Layer 7 of a small transformer language model trained on English Wikipedia (15 layers, counted from 0, width 128).
In attention head 7, each number of a token's query is one row of weights dot the token's vector x plus its bias. The head spreads its attention over the tokens so far by the softmax of query dot key.

Query weights of the head. A number n stands for (n - 500) times 0.00069.
q0 (bias -0.129): 532 354 531 500 404 599 496 778 535 520 404 504 590 704 276 382 632 342 362 534 298 576 496 463 420 593 341 542 685 869 472 443 681 352 557 314 584 392 470 442 411 596 558 372 696 739 688 244 372 193 414 813 587 441 594 572 723 616 336 327 492 712 575 590 347 576 520 488 448 481 320 567 466 438 382 547 329 258 681 657 560 538 527 500 560 364 679 461 617 556 605 555 480 448 610 588 262 500 551 344 458 522 440 584 402 531 771 317 682 469 472 635 500 430 594 382 570 455 539 756 441 379 434 405 508 437 403 539
q1 (bias -0.063): 534 648 508 381 429 548 464 535 678 404 511 424 392 366 649 448 594 425 694 585 505 568 534 535 535 595 581 386 570 584 478 392 615 636 410 618 323 517 408 552 558 445 470 677 296 508 620 617 481 552 475 475 542 500 573 597 440 387 469 536 503 556 586 447 471 625 514 248 454 358 524 489 467 478 468 489 597 694 391 418 466 505 418 520 580 434 301 669 435 551 497 486 620 534 524 386 429 580 371 444 483 510 647 505 584 459 414 471 289 578 525 403 541 370 481 399 386 421 531 441 438 458 450 680 405 616 453 350
q2 (bias -0.186): 524 436 530 415 569 497 600 716 341 414 413 454 555 669 472 385 352 659 405 612 445 477 402 494 543 436 706 500 536 702 325 391 435 406 589 540 606 558 509 343 463 699 444 377 686 556 551 445 427 547 583 566 551 695 500 445 564 462 403 561 480 465 364 659 364 443 631 266 295 441 387 492 443 658 653 553 407 320 441 540 548 593 558 461 364 430 529 467 617 520 477 509 518 445 664 340 482 623 458 426 564 470 528 537 442 324 500 416 577 418 616 631 515 520 557 460 573 537 470 500 670 479 585 434 476 417 482 521
q3 (bias -0.157): 428 459 536 489 633 524 459 480 436 530 621 482 478 435 357 216 370 548 363 581 537 529 276 393 480 533 500 638 553 737 447 560 592 550 707 618 509 520 474 555 332 457 576 541 388 590 563 275 447 423 600 540 446 712 512 445 474 547 568 506 604 547 557 559 576 500 340 524 572 556 415 582 374 532 453 512 347 620 444 534 506 601 624 333 596 649 767 334 514 466 453 426 569 570 643 521 422 404 491 515 509 420 537 483 518 578 537 531 569 421 370 548 445 622 305 512 556 386 630 421 619 380 459 474 418 301 520 526
q4 (bias -0.184): 611 636 471 522 415 529 596 744 418 565 506 758 571 587 454 487 220 429 483 524 453 500 415 466 585 659 413 688 419 406 568 519 591 414 497 493 469 500 300 487 366 491 586 452 375 411 303 450 500 343 697 544 741 310 624 359 658 436 455 722 415 400 549 609 300 509 510 613 493 417 321 574 444 538 561 449 399 413 626 751 337 437 465 376 467 439 663 558 426 528 513 545 605 414 491 444 490 373 665 484 408 596 522 366 440 390 648 598 590 401 448 577 360 475 426 604 708 604 426 485 513 481 420 481 474 442 420 685
q5 (bias -0.152): 478 529 423 637 461 621 323 545 589 445 507 428 413 741 531 553 746 822 489 424 419 571 514 420 330 451 430 390 599 515 489 546 533 511 500 439 447 406 966 579 602 532 363 457 638 566 448 557 493 510 416 514 577 536 386 753 425 356 405 425 457 577 493 540 389 638 365 573 400 594 570 576 454 543 466 631 667 461 482 458 448 511 311 710 637 468 351 298 570 375 532 340 530 579 291 231 614 608 555 398 572 381 552 394 553 525 584 351 391 876 617 605 617 522 423 326 580 530 395 266 320 518 304 369 540 452 536 670
q6 (bias -0.017): 496 409 343 425 664 511 755 647 296 463 547 357 442 623 415 511 565 650 350 564 344 522 542 368 486 350 583 591 470 702 470 677 608 470 656 563 569 452 644 485 457 285 212 334 600 340 743 343 537 322 284 638 447 585 395 427 478 581 478 643 413 303 461 537 262 348 388 571 382 452 443 472 612 636 745 548 436 518 594 692 353 478 427 432 492 154 496 688 564 486 707 485 633 504 608 500 504 552 638 270 518 347 379 608 485 646 622 355 637 644 526 532 562 463 489 597 663 453 515 282 447 478 500 580 582 425 334 655
q7 (bias 0.116): 399 465 536 473 367 417 599 442 423 676 455 504 496 653 541 327 595 719 570 602 479 528 480 384 684 327 517 608 386 461 317 424 479 585 420 357 594 465 600 679 666 493 207 525 404 524 362 681 489 493 375 674 410 592 608 574 280 422 258 542 531 304 654 443 367 434 765 407 467 674 602 344 358 493 554 596 496 703 393 624 583 602 524 338 456 465 222 536 445 802 313 575 431 438 258 482 569 528 597 301 507 603 654 576 404 462 452 378 300 465 564 712 600 401 517 555 450 452 532 517 514 546 592 507 454 561 616 436
q8 (bias 0.196): 406 470 426 530 768 500 650 504 492 461 553 492 512 419 599 361 247 604 576 445 590 350 434 515 429 464 403 726 419 283 690 549 399 270 402 455 639 477 702 477 524 813 473 611 400 404 650 534 404 507 755 451 379 373 762 371 636 405 727 287 504 631 537 500 330 271 422 311 618 638 681 423 729 550 482 388 622 455 364 683 535 307 432 597 339 607 575 239 296 456 454 512 421 448 582 623 504 275 516 446 614 431 596 522 448 572 641 680 530 531 461 485 376 450 426 268 496 669 446 448 426 550 354 632 246 609 481 783
q9 (bias 0.122): 616 810 665 567 524 459 402 484 480 216 111 594 415 479 254 301 597 587 517 395 361 428 426 547 341 508 488 648 582 595 599 444 459 659 480 470 532 520 651 407 445 704 719 333 770 715 333 812 244 389 434 240 363 353 539 737 504 484 320 415 624 750 547 447 390 400 636 439 613 508 324 480 476 524 546 394 592 314 463 414 488 428 420 442 500 528 412 508 480 465 472 504 399 336 599 496 533 974 479 627 629 347 402 603 662 536 476 625 524 557 397 535 279 536 528 543 618 555 647 201 566 378 643 412 680 636 492 683
q10 (bias -0.361): 520 390 570 446 322 336 507 462 626 427 442 510 617 533 695 577 642 500 350 377 513 407 650 573 455 643 583 461 709 785 636 426 473 375 500 542 445 611 744 507 548 678 592 569 520 579 449 368 497 324 520 336 450 441 424 439 494 592 662 536 368 483 506 484 554 526 550 675 513 592 500 484 220 539 547 276 446 558 620 601 490 721 448 580 294 415 332 290 296 547 585 434 463 425 516 510 701 363 437 484 454 401 462 651 545 400 490 374 715 484 723 564 490 474 589 390 424 452 394 503 333 553 510 639 510 380 526 464
q11 (bias 0.150): 385 496 480 304 370 457 150 560 676 551 607 353 582 222 615 504 544 346 674 251 485 508 381 590 321 564 394 683 268 480 665 727 551 512 557 817 804 454 508 485 634 458 643 609 559 549 261 527 492 482 484 546 421 399 594 491 381 426 359 427 653 195 673 570 679 481 414 430 560 488 567 519 492 403 544 796 381 375 355 438 520 585 512 508 333 434 321 567 681 325 279 543 508 556 470 608 484 515 370 609 488 376 541 325 622 389 635 362 553 457 594 564 699 566 421 492 484 585 801 395 808 434 449 332 492 366 504 558
q12 (bias -0.097): 379 500 671 521 533 608 966 377 725 723 333 473 260 615 111 421 369 463 509 541 454 765 480 419 297 632 364 409 496 346 431 723 457 661 363 527 297 336 405 559 478 296 690 500 453 415 543 679 580 317 739 512 539 462 460 648 437 428 636 500 533 445 512 335 529 471 380 543 574 360 740 638 666 517 532 351 413 409 432 522 401 362 358 814 604 441 786 629 393 322 513 496 504 732 479 557 470 572 273 305 357 424 569 417 611 479 340 439 599 327 723 394 526 222 402 593 673 544 670 570 646 262 543 612 326 470 416 754
q13 (bias -0.060): 380 227 722 599 564 550 626 457 352 426 408 594 449 418 551 313 332 606 576 313 524 448 705 637 249 445 579 524 418 557 344 476 558 281 300 638 409 808 480 379 436 432 480 366 684 621 467 340 654 316 594 508 541 398 367 599 520 573 394 460 604 197 567 488 394 504 496 394 425 512 645 629 428 451 431 516 683 741 434 754 359 580 624 558 454 480 727 376 508 535 577 304 684 290 464 852 604 698 504 300 649 607 328 480 708 568 233 422 409 297 418 708 699 460 473 708 565 436 145 445 492 598 557 328 471 570 484 618
q14 (bias -0.040): 608 452 620 480 532 243 382 390 593 298 552 530 556 459 738 388 387 346 407 539 727 672 255 543 596 407 647 672 648 549 566 440 681 659 592 279 532 642 229 423 500 299 581 382 422 218 513 376 394 596 603 148 583 594 564 457 246 597 611 565 636 590 425 753 700 652 578 701 529 255 465 696 736 606 504 688 387 409 496 599 467 552 440 541 605 293 416 355 705 457 528 521 349 276 341 748 550 435 587 214 435 700 398 472 683 689 658 480 651 406 397 445 351 476 543 453 500 397 303 453 521 557 590 384 537 558 443 406
q15 (bias 0.076): 816 388 615 500 591 342 584 476 459 670 417 584 359 538 359 455 236 480 443 814 672 677 300 423 430 813 55 743 279 547 509 475 559 739 603 692 393 563 291 663 443 479 617 320 378 484 509 351 349 302 703 603 530 399 513 564 512 437 314 525 558 563 427 546 540 615 445 525 599 424 755 440 516 425 592 264 367 357 458 402 654 662 475 223 586 822 619 709 594 564 395 441 530 400 369 773 453 471 449 471 517 524 589 406 395 632 671 532 365 429 568 602 566 538 172 504 357 584 521 597 675 639 428 582 555 466 337 244
q16 (bias 0.198): 590 601 570 369 353 520 481 500 587 617 416 558 428 592 497 476 645 527 580 429 592 454 571 524 465 446 339 473 461 255 430 500 397 450 497 553 500 382 516 519 480 524 387 607 483 468 463 709 539 617 578 302 556 450 398 368 486 717 325 697 568 386 492 367 521 373 642 461 426 461 487 497 519 563 450 663 551 605 531 377 466 557 470 542 582 593 400 648 511 542 382 367 386 517 446 443 500 500 771 605 421 510 564 573 376 609 503 466 462 533 302 369 411 420 559 474 506 561 506 449 492 373 456 427 500 340 599 472
q17 (bias -0.141): 425 580 458 553 446 687 513 528 360 471 395 628 598 503 404 654 530 715 513 577 336 415 445 373 440 510 400 497 594 617 529 509 575 413 668 520 390 619 563 564 332 500 577 249 506 423 536 465 262 361 367 661 464 416 510 590 640 503 364 178 475 516 531 490 478 500 419 688 616 448 373 577 355 343 384 403 470 503 598 503 464 439 567 562 553 327 636 461 696 444 590 594 490 533 657 719 497 538 487 277 481 473 618 393 433 525 653 497 613 387 581 528 372 529 624 594 397 665 555 699 395 542 397 699 481 428 439 596
q18 (bias 0.094): 426 465 455 593 528 432 389 512 516 597 393 676 540 532 479 500 631 356 563 302 643 494 679 503 749 312 488 609 349 320 577 516 384 621 459 352 522 576 305 610 756 369 500 674 494 515 415 528 570 545 852 372 419 487 637 415 478 415 730 692 612 554 549 529 524 475 455 538 405 586 546 451 556 392 602 554 500 590 452 557 565 475 644 474 399 424 322 284 365 625 544 609 529 408 385 595 536 475 368 503 532 599 362 404 377 459 392 463 438 503 371 389 473 453 439 639 598 547 519 310 464 494 589 338 408 548 589 532
q19 (bias -0.264): 494 578 635 559 715 534 479 556 551 435 404 570 535 629 529 482 553 424 377 363 414 399 578 453 461 497 429 485 577 610 565 544 586 336 557 529 601 470 539 331 576 691 627 330 531 535 678 306 418 400 665 515 481 354 526 535 491 382 747 491 416 601 259 491 395 479 509 518 506 543 368 663 449 424 402 421 366 515 589 448 525 524 692 463 403 494 545 540 444 419 370 405 434 531 565 459 494 524 478 479 443 423 330 470 449 473 612 448 734 524 392 556 446 823 553 370 491 366 430 523 503 403 329 756 500 630 509 458
q20 (bias 0.211): 491 452 543 470 542 364 503 582 608 429 479 490 270 251 453 500 701 309 646 730 756 524 692 412 569 453 464 497 586 229 546 411 491 515 434 642 500 403 494 612 618 608 439 549 748 468 594 527 485 468 537 297 599 494 567 496 452 512 399 705 479 448 650 509 562 509 454 549 506 534 482 456 563 646 514 711 512 663 562 448 509 518 350 602 450 430 470 574 335 491 518 472 522 544 393 469 410 500 451 543 591 569 541 461 481 473 482 625 343 628 247 329 548 424 332 494 427 407 476 544 528 485 573 398 399 404 527 372
q21 (bias 0.143): 429 585 609 180 378 323 424 289 572 551 500 537 490 296 585 215 556 276 540 418 339 761 467 521 444 303 509 606 513 468 551 565 285 506 319 540 562 453 618 635 563 385 491 481 628 463 383 506 756 509 427 553 320 630 557 437 478 588 570 569 460 647 469 525 652 351 423 596 425 548 598 536 584 468 647 449 656 568 596 466 561 563 437 519 575 595 506 551 454 552 601 513 356 484 584 471 659 304 599 465 613 619 610 624 391 544 491 555 398 573 436 509 536 566 503 566 554 566 481 472 487 487 551 385 417 474 399 294
q22 (bias -0.117): 477 623 547 404 400 500 510 643 396 563 422 541 559 424 503 555 581 319 749 481 333 481 553 484 455 446 257 542 550 563 786 551 616 487 387 573 558 441 446 549 394 697 477 605 563 443 520 474 477 525 424 645 290 480 545 473 523 529 625 442 506 503 291 612 462 632 447 421 530 451 551 701 471 709 469 395 614 446 563 357 440 653 451 710 328 235 513 597 338 412 497 404 642 418 551 497 617 458 274 539 445 519 633 513 397 452 465 280 673 572 573 675 455 490 696 332 638 737 470 411 453 441 642 510 510 453 284 493
q23 (bias 0.028): 456 397 514 415 579 507 473 432 546 660 500 539 303 527 580 418 445 513 531 423 411 622 522 439 526 350 350 599 493 391 687 605 568 534 655 500 569 597 448 323 672 474 393 436 581 461 686 282 674 737 456 520 309 723 511 328 609 493 314 646 493 490 494 527 400 395 558 256 386 534 468 613 661 620 576 402 459 667 524 529 637 444 440 503 562 530 648 490 184 468 590 568 452 270 461 365 548 380 616 547 510 459 610 759 525 401 416 275 487 614 401 542 514 507 607 546 389 750 581 575 278 581 416 500 456 435 567 336
q24 (bias -0.063): 605 500 465 319 229 415 500 526 353 500 447 660 552 565 314 661 390 467 834 423 429 440 489 485 324 381 255 549 577 731 539 534 616 584 594 468 687 500 392 583 456 639 363 565 189 339 410 545 622 755 423 317 647 416 376 527 549 606 416 368 541 654 780 404 573 418 469 462 488 431 537 405 347 637 381 450 297 400 392 561 617 609 357 593 469 865 478 531 570 387 306 423 732 468 485 638 410 409 419 684 485 320 632 478 500 406 577 416 515 477 461 552 341 451 728 484 508 360 381 740 504 569 580 620 664 763 549 576
q25 (bias 0.027): 638 556 500 669 522 615 564 558 649 443 627 460 433 557 630 633 181 350 394 496 596 504 651 613 407 520 254 652 534 466 749 625 359 583 530 436 648 387 367 297 737 563 474 541 477 533 419 348 658 351 481 437 327 546 512 737 395 361 428 354 173 374 562 542 471 319 546 454 577 655 522 609 389 568 615 485 643 614 615 400 608 552 519 465 585 496 292 565 584 648 417 359 426 469 389 442 461 428 554 451 583 347 675 618 828 682 354 572 404 708 706 485 559 451 526 536 458 599 652 372 319 640 701 263 398 485 233 383
q26 (bias 0.172): 542 429 411 491 618 283 638 409 407 576 519 428 625 563 560 537 545 503 601 419 568 463 602 536 617 591 509 565 500 357 341 521 490 578 614 390 396 597 592 472 448 349 506 434 547 331 606 648 669 541 617 392 624 550 381 661 453 428 550 494 552 468 570 390 542 423 529 579 387 381 527 527 700 456 357 333 683 637 430 587 519 438 416 599 442 666 257 411 339 653 729 525 616 624 485 403 420 328 351 462 590 423 527 295 464 602 418 440 347 415 471 588 562 388 594 562 713 391 345 388 538 582 355 457 635 608 591 610
q27 (bias 0.168): 553 379 459 269 515 659 582 345 687 489 511 332 367 541 543 358 868 529 450 336 413 526 592 675 547 477 449 478 586 432 651 533 786 552 442 180 369 493 667 385 593 522 262 567 493 443 351 460 359 546 586 285 451 631 602 643 379 207 560 588 299 470 457 608 393 311 658 526 431 709 478 518 365 470 620 590 344 634 651 563 618 511 559 602 416 496 588 406 565 543 441 530 535 373 442 515 599 585 444 399 441 482 339 482 411 559 597 204 645 396 651 388 422 644 432 698 511 434 332 629 402 672 313 624 683 715 526 418
q28 (bias -0.050): 471 348 328 127 623 266 561 375 424 643 388 411 521 549 515 472 300 551 391 454 366 532 716 329 623 542 571 337 676 390 525 315 717 597 298 676 690 717 244 552 428 468 464 536 366 651 703 484 835 557 549 631 381 407 402 528 552 407 561 416 405 675 808 407 477 389 590 590 794 633 457 461 544 536 374 362 595 315 627 414 636 524 360 389 641 395 563 590 402 488 665 594 379 571 520 508 467 544 504 593 496 477 387 839 817 639 508 469 524 379 700 351 470 363 422 445 456 369 569 266 611 431 480 615 516 582 307 250
q29 (bias -0.021): 405 629 356 456 432 288 610 358 540 380 428 684 290 418 633 412 437 579 458 578 325 480 574 582 608 500 726 420 599 619 727 619 657 683 684 565 217 565 580 532 394 624 410 545 332 531 475 504 362 481 336 556 807 717 586 571 391 313 295 387 332 336 394 435 253 695 587 492 709 484 370 563 739 662 543 623 283 437 780 643 691 532 597 550 308 561 436 740 453 578 419 508 353 584 456 416 400 427 657 516 455 623 677 612 743 287 417 344 297 647 599 658 466 407 469 377 504 261 520 402 388 488 238 524 206 359 602 406
q30 (bias 0.019): 599 533 602 606 350 629 487 268 446 641 467 549 841 428 452 756 630 610 522 633 413 281 560 212 628 386 578 574 504 360 602 488 568 631 219 397 554 680 636 517 535 575 454 386 445 350 535 355 315 746 347 302 453 284 363 716 413 370 390 554 401 339 317 340 711 451 594 309 686 492 516 540 310 454 704 821 591 479 555 598 676 683 608 384 357 382 413 688 455 496 546 322 556 330 389 465 565 265 560 504 835 421 581 261 716 330 398 548 479 563 466 529 746 475 419 355 808 571 602 602 354 335 318 628 517 350 429 357
q31 (bias 0.126): 639 496 627 538 442 516 222 511 465 655 542 639 463 583 568 557 496 561 659 418 496 550 493 511 699 549 519 611 433 706 468 638 409 555 362 326 615 371 481 356 324 481 371 371 449 511 524 508 410 677 520 465 225 339 545 687 500 406 650 337 442 520 432 727 651 527 619 729 636 261 164 590 603 469 352 665 280 271 682 737 304 322 523 492 359 582 358 373 496 305 258 729 460 597 653 609 600 477 730 280 547 430 572 550 516 488 337 361 496 488 468 462 431 348 470 606 649 783 575 220 639 249 469 488 418 397 574 465

Each question shows a short text with each token's key, already scaled and adjusted for position as the last token sees it. A number n stands for (n - 500) times 0.0027.

Then comes the last token's vector x. A number n stands for (n - 500) times 0.013.

0 "y": 410 390 633 405 483 480 377 626 631 386 459 687 549 494 513 547 413 613 506 493 620 657 465 477 401 396 757 386 560 532 586 552
1 "to": 540 373 579 471 458 535 264 639 624 432 478 721 541 545 567 564 372 521 565 450 651 635 523 584 616 466 731 475 508 629 647 488
2 "ge": 546 405 593 410 531 510 379 628 627 435 379 618 617 423 666 604 399 481 609 420 695 611 463 471 460 469 851 431 479 574 478 524
3 "og": 679 325 538 323 509 507 267 528 675 459 524 653 560 412 532 481 594 450 665 442 696 675 479 495 416 498 815 449 626 454 544 536
4 "raph": 406 467 403 476 441 472 396 488 695 473 429 630 661 487 513 513 593 372 680 428 584 731 527 538 489 492 734 494 565 395 661 473
5 "y": 407 587 479 458 415 471 337 592 685 350 441 564 617 418 469 558 616 356 594 437 558 680 417 532 447 418 682 340 540 525 613 517
6 " at": 386 621 439 398 427 503 341 645 588 392 492 639 551 452 544 503 495 365 578 352 585 661 382 591 539 527 829 431 583 572 638 534
x: 568 440 650 467 441 357 383 449 605 689 543 399 602 518 607 598 412 468 628 480 377 586 451 630 573 427 435 670 359 646 390 405 523 356 419 448 620 590 556 647 312 524 423 459 401 554 659 360 466 461 578 367 597 611 544 589 573 412 360 534 543 478 520 546 321 471 383 499 517 649 385 531 472 352 506 727 658 305 521 406 357 274 527 384 363 426 691 681 475 382 534 619 363 544 469 504 461 542 369 527 630 634 641 400 534 483 463 480 584 531 475 377 394 504 513 634 520 562 494 418 617 628 404 555 431 644 538 560
Which token does the last token look at most, and with what share of its attention? 0 "y", with about 30%

0 "un": 425 393 720 350 482 500 476 457 555 472 557 709 598 565 475 508 457 599 597 488 700 625 544 433 382 556 842 418 589 545 634 464
1 "g": 553 392 658 265 439 490 371 553 631 417 579 678 653 452 640 459 339 598 597 485 588 686 479 465 445 529 886 506 599 568 518 558
2 "i": 585 401 561 397 369 525 260 636 684 536 475 618 527 502 560 502 506 494 621 466 569 594 490 439 543 577 733 483 588 616 702 575
3 " and": 545 395 532 457 521 475 385 629 680 467 421 681 461 508 502 588 539 480 569 479 649 581 502 496 495 509 782 465 594 528 577 591
4 " ev": 483 517 522 367 354 536 281 657 495 485 635 743 520 497 623 493 736 246 673 372 680 691 489 530 548 572 652 393 549 737 554 387
5 "en": 339 449 477 307 448 528 348 546 568 454 539 725 635 539 603 590 525 398 731 388 613 579 494 433 387 517 803 337 595 526 556 510
6 " a": 426 609 406 437 397 457 302 611 645 569 486 766 499 492 538 445 477 379 587 490 563 572 431 488 470 553 729 441 541 563 545 542
x: 402 366 457 420 602 497 433 450 551 578 654 503 628 557 694 554 415 448 769 613 386 543 345 578 536 270 675 586 368 587 445 448 609 414 393 441 529 382 461 590 416 541 403 489 541 546 596 361 496 434 686 500 642 445 500 735 548 455 342 472 422 440 564 453 426 488 432 413 616 559 302 544 438 444 470 531 520 529 512 320 578 458 595 386 575 465 255 594 357 335 679 492 398 532 486 542 461 566 449 475 686 526 498 447 575 531 507 495 723 664 425 461 357 622 527 612 450 575 460 359 653 450 542 621 440 408 415 500
To which token does the last token give the most attention? 3 " and"

0 " the": 499 484 562 430 494 467 397 571 555 484 362 749 459 491 536 537 464 585 564 477 579 592 473 465 458 568 813 566 608 533 570 656
1 " World": 458 441 621 399 554 656 337 642 542 569 541 654 565 409 513 577 350 515 739 503 604 575 454 384 355 603 818 446 533 451 631 541
2 " Ch": 637 270 580 367 473 555 381 649 595 499 486 592 572 604 613 443 451 412 770 458 676 590 418 473 414 573 835 440 567 531 577 535
3 "ampion": 605 432 427 308 425 618 356 691 463 418 524 721 576 406 501 550 556 359 599 407 557 530 408 381 455 600 732 466 460 562 619 514
4 "ship": 490 474 407 404 440 630 503 563 576 575 443 596 596 390 566 581 619 431 544 420 603 593 395 539 382 564 744 444 620 554 592 517
5 "s": 418 517 418 360 404 485 410 552 475 453 463 588 576 595 583 485 558 356 611 294 643 655 444 505 404 560 710 476 587 506 582 554
6 " in": 450 530 406 421 407 583 477 560 599 478 462 685 465 445 463 456 432 431 585 429 571 541 420 478 368 623 739 497 509 567 613 606
x: 619 411 568 506 506 431 350 460 529 660 528 450 522 639 720 574 501 433 698 419 370 568 540 524 580 478 462 683 232 567 447 521 500 410 513 473 542 454 525 471 403 569 266 479 463 657 560 370 529 575 632 391 630 620 512 638 429 327 475 483 459 506 577 399 362 402 443 462 666 480 389 383 360 349 415 488 565 369 409 391 537 386 418 434 364 405 578 629 560 297 718 589 473 521 539 475 360 607 549 535 767 673 502 466 487 555 423 624 671 572 496 386 271 507 470 550 543 644 410 457 556 653 528 583 447 540 599 428
Which two tokens does the last token look at most, in order? 0 " the", 6 " in"

0 "le": 468 447 563 394 437 552 356 518 657 498 459 724 530 485 536 589 427 550 573 514 703 509 455 438 464 534 756 447 604 452 546 574
1 " F": 474 311 604 363 455 639 372 627 588 453 588 610 573 541 530 503 346 611 633 486 701 574 436 545 443 466 844 433 617 581 523 511
2 "l": 643 319 605 400 434 546 326 699 560 416 641 719 662 503 505 521 420 473 533 374 803 564 470 446 517 561 828 315 597 628 611 536
3 "ore": 648 442 500 414 389 638 291 650 545 474 565 640 490 464 533 542 553 416 687 451 661 540 499 348 494 482 722 340 498 432 541 390
4 " de": 577 463 524 513 410 433 497 585 451 576 499 676 435 496 524 474 649 288 660 486 743 567 564 495 378 553 693 500 504 507 545 483
5 " l": 349 520 457 380 478 496 441 714 506 493 515 646 692 458 510 485 604 366 606 339 658 645 513 481 402 494 718 477 565 622 592 531
6 "a": 346 582 446 471 269 530 382 559 527 600 626 780 577 516 506 480 503 476 599 449 719 583 523 395 425 448 805 520 596 475 578 420
x: 390 538 524 551 455 514 441 620 470 491 502 531 448 350 589 395 552 406 654 459 419 657 534 679 597 332 465 491 225 407 462 785 753 459 578 582 562 212 635 611 436 396 463 557 659 549 637 246 565 642 539 500 582 507 436 710 560 578 389 474 416 429 489 432 420 342 573 482 472 574 480 483 408 516 679 351 484 506 467 492 611 431 345 561 284 351 550 463 398 480 656 544 474 503 497 559 415 568 503 530 523 463 530 428 535 583 537 469 495 577 312 559 563 665 605 553 450 419 471 357 646 455 519 387 468 498 438 480
To which token does the last token give the most attention? 4 " de"

0 "es": 413 430 659 378 506 505 325 530 644 487 410 641 613 460 537 498 429 611 574 460 683 590 442 446 469 591 803 393 609 547 643 522
1 ",": 504 458 531 492 502 503 350 606 638 426 364 661 411 508 488 608 441 530 537 492 578 554 481 525 546 563 714 537 604 509 655 688
2 " f": 604 309 568 350 443 654 410 679 579 564 610 654 598 565 439 358 427 496 603 424 697 640 425 595 492 485 776 453 499 669 466 533
3 "un": 641 441 489 370 445 545 404 481 479 495 622 743 550 528 493 475 529 324 655 447 748 523 516 352 476 598 833 236 562 637 688 346
4 "g": 493 369 539 249 316 480 435 522 558 594 635 797 685 511 646 437 737 309 627 354 652 598 456 355 384 604 810 358 586 557 493 517
5 "i": 408 458 456 397 286 549 242 649 598 657 529 669 548 532 585 389 596 404 681 408 522 561 498 418 488 610 716 413 533 602 692 514
6 " and": 458 451 515 467 475 500 402 638 613 536 480 697 395 545 470 512 454 395 597 460 645 569 536 476 461 473 759 421 549 539 584 544
x: 502 465 599 406 565 437 379 549 503 608 645 356 763 561 652 471 445 418 651 466 453 469 556 520 551 345 467 611 259 584 481 456 620 369 519 359 656 538 596 673 242 598 442 595 718 579 654 256 539 507 662 427 584 567 451 584 415 360 305 561 415 507 499 474 481 450 455 505 617 463 556 411 421 395 575 656 607 434 475 272 624 396 431 383 393 445 496 485 407 471 504 472 443 566 442 654 397 570 448 517 533 626 491 417 512 528 353 646 512 544 537 421 435 490 462 494 652 479 490 562 546 519 515 544 360 494 476 663
To which token does the last token give the most attention? 1 ","

0 " st": 416 436 623 395 515 562 349 659 614 478 482 668 626 541 492 558 430 664 528 430 647 630 425 505 435 622 772 460 552 511 570 598
1 "ar": 433 284 568 254 485 435 371 643 529 465 601 736 569 406 476 450 336 494 498 490 640 592 445 400 563 545 757 265 648 640 544 569
2 "s": 631 394 554 244 453 473 449 570 576 492 557 640 610 525 516 469 396 604 576 470 629 620 478 442 483 578 761 478 490 515 587 459
3 " A": 688 384 494 430 511 541 313 607 598 616 552 681 530 535 562 537 569 437 746 521 609 553 448 529 457 595 751 425 519 605 582 499
4 "ng": 449 410 452 183 402 557 305 672 453 489 739 622 473 602 705 578 699 407 745 420 639 634 361 426 351 569 840 443 559 576 511 403
5 "é": 402 582 353 459 534 507 297 535 497 410 499 556 572 503 510 491 652 339 727 446 677 491 395 500 443 565 718 363 509 570 444 350
6 "l": 402 583 409 417 419 401 346 662 557 526 590 641 564 397 504 529 373 451 681 369 717 541 490 476 440 454 749 433 665 708 617 500
x: 661 393 398 479 329 362 369 462 469 590 541 598 607 524 531 424 596 336 675 360 499 685 486 634 647 330 428 276 335 134 367 531 392 700 567 493 520 533 374 608 490 542 343 488 656 538 504 441 642 674 576 625 574 503 494 514 422 394 361 472 386 600 472 576 566 431 548 611 613 406 675 646 522 503 508 364 509 581 416 353 549 512 430 442 193 594 379 492 436 611 470 690 573 600 432 384 461 609 573 549 544 489 446 591 481 404 518 504 340 519 461 527 516 546 458 623 565 466 554 500 527 717 545 429 477 456 508 417
To which token does the last token give the most attention? 4 "ng"

0 "el": 477 444 648 366 494 458 351 590 699 502 559 680 614 496 516 526 360 604 572 534 630 587 515 436 488 448 745 455 689 406 599 516
1 "s": 491 401 567 324 480 539 338 529 725 430 488 573 597 457 491 579 406 588 611 489 661 643 473 485 497 519 766 466 612 516 572 467
2 " that": 528 369 556 310 411 546 400 604 652 536 429 673 599 482 561 486 442 441 567 512 618 603 542 463 445 600 757 495 583 532 553 633
3 " she": 637 371 579 363 434 421 265 641 606 418 542 618 633 517 534 574 464 349 663 550 674 631 481 479 406 520 752 393 580 482 527 527
4 " des": 503 465 489 370 400 473 463 605 526 547 575 684 581 345 390 491 666 313 613 426 661 655 512 497 455 478 886 444 598 599 607 448
5 "erv": 272 588 433 301 486 603 337 627 713 510 670 747 566 427 428 469 548 419 677 354 675 596 428 497 672 504 847 334 595 627 554 325
6 "es": 396 556 387 405 463 451 357 546 586 591 502 716 635 449 422 539 466 334 592 387 671 607 408 494 696 583 745 487 657 533 558 379
x: 467 397 548 560 521 510 478 508 550 512 801 452 412 438 682 413 523 501 752 662 563 558 425 467 600 502 412 699 266 449 256 494 435 387 421 479 741 491 564 544 409 356 451 539 484 434 561 593 498 427 642 425 599 548 558 637 547 526 393 389 440 474 536 495 485 443 457 520 571 511 567 359 480 317 367 545 617 569 614 343 469 339 454 528 276 355 399 536 595 435 700 634 374 490 425 428 525 497 390 384 644 284 436 378 447 671 518 475 393 517 543 451 429 683 458 574 549 626 502 623 587 444 514 580 396 606 564 559
To which token does the last token give the most attention? 2 " that"

0 " de": 435 410 714 500 544 414 433 625 500 550 483 714 457 473 519 556 412 613 511 483 687 597 578 502 464 564 729 549 534 522 527 604
1 " N": 473 394 665 382 498 567 386 628 613 460 574 567 545 580 504 491 376 598 654 550 654 604 452 492 415 535 910 416 620 569 604 567
2 "am": 610 453 666 265 501 402 250 749 439 564 601 633 614 561 506 592 419 414 677 452 734 523 528 413 555 567 796 418 604 602 603 442
3 "ur": 595 356 535 348 489 523 408 693 542 390 663 559 543 581 371 630 604 345 783 446 606 546 542 518 420 586 830 470 543 490 577 373
4 ",": 482 468 486 505 479 498 386 608 635 404 380 651 402 505 473 629 558 439 555 505 556 531 484 544 534 578 703 533 623 518 639 698
5 " he": 425 555 435 472 434 472 407 625 586 433 530 768 543 556 629 578 547 333 639 482 685 636 387 462 403 541 679 457 561 519 500 590
6 " stud": 368 649 400 444 361 525 382 642 538 546 627 819 493 503 548 530 355 337 625 311 646 713 368 526 430 544 688 374 638 422 541 394
x: 681 416 387 374 679 445 382 539 460 545 624 365 622 426 643 299 438 374 865 566 450 557 465 499 504 457 707 644 333 429 454 556 335 411 379 315 580 510 403 474 558 537 273 488 417 562 485 546 403 505 574 357 503 602 481 604 456 494 465 505 605 477 405 507 498 431 452 420 565 604 365 568 559 509 618 760 609 431 378 236 573 396 422 324 424 404 526 485 500 626 495 588 589 499 467 497 450 504 504 493 543 496 519 438 562 684 430 384 520 524 418 584 483 610 485 512 564 519 515 410 744 567 394 761 531 525 537 495
To which token does the last token give the most attention? 4 ","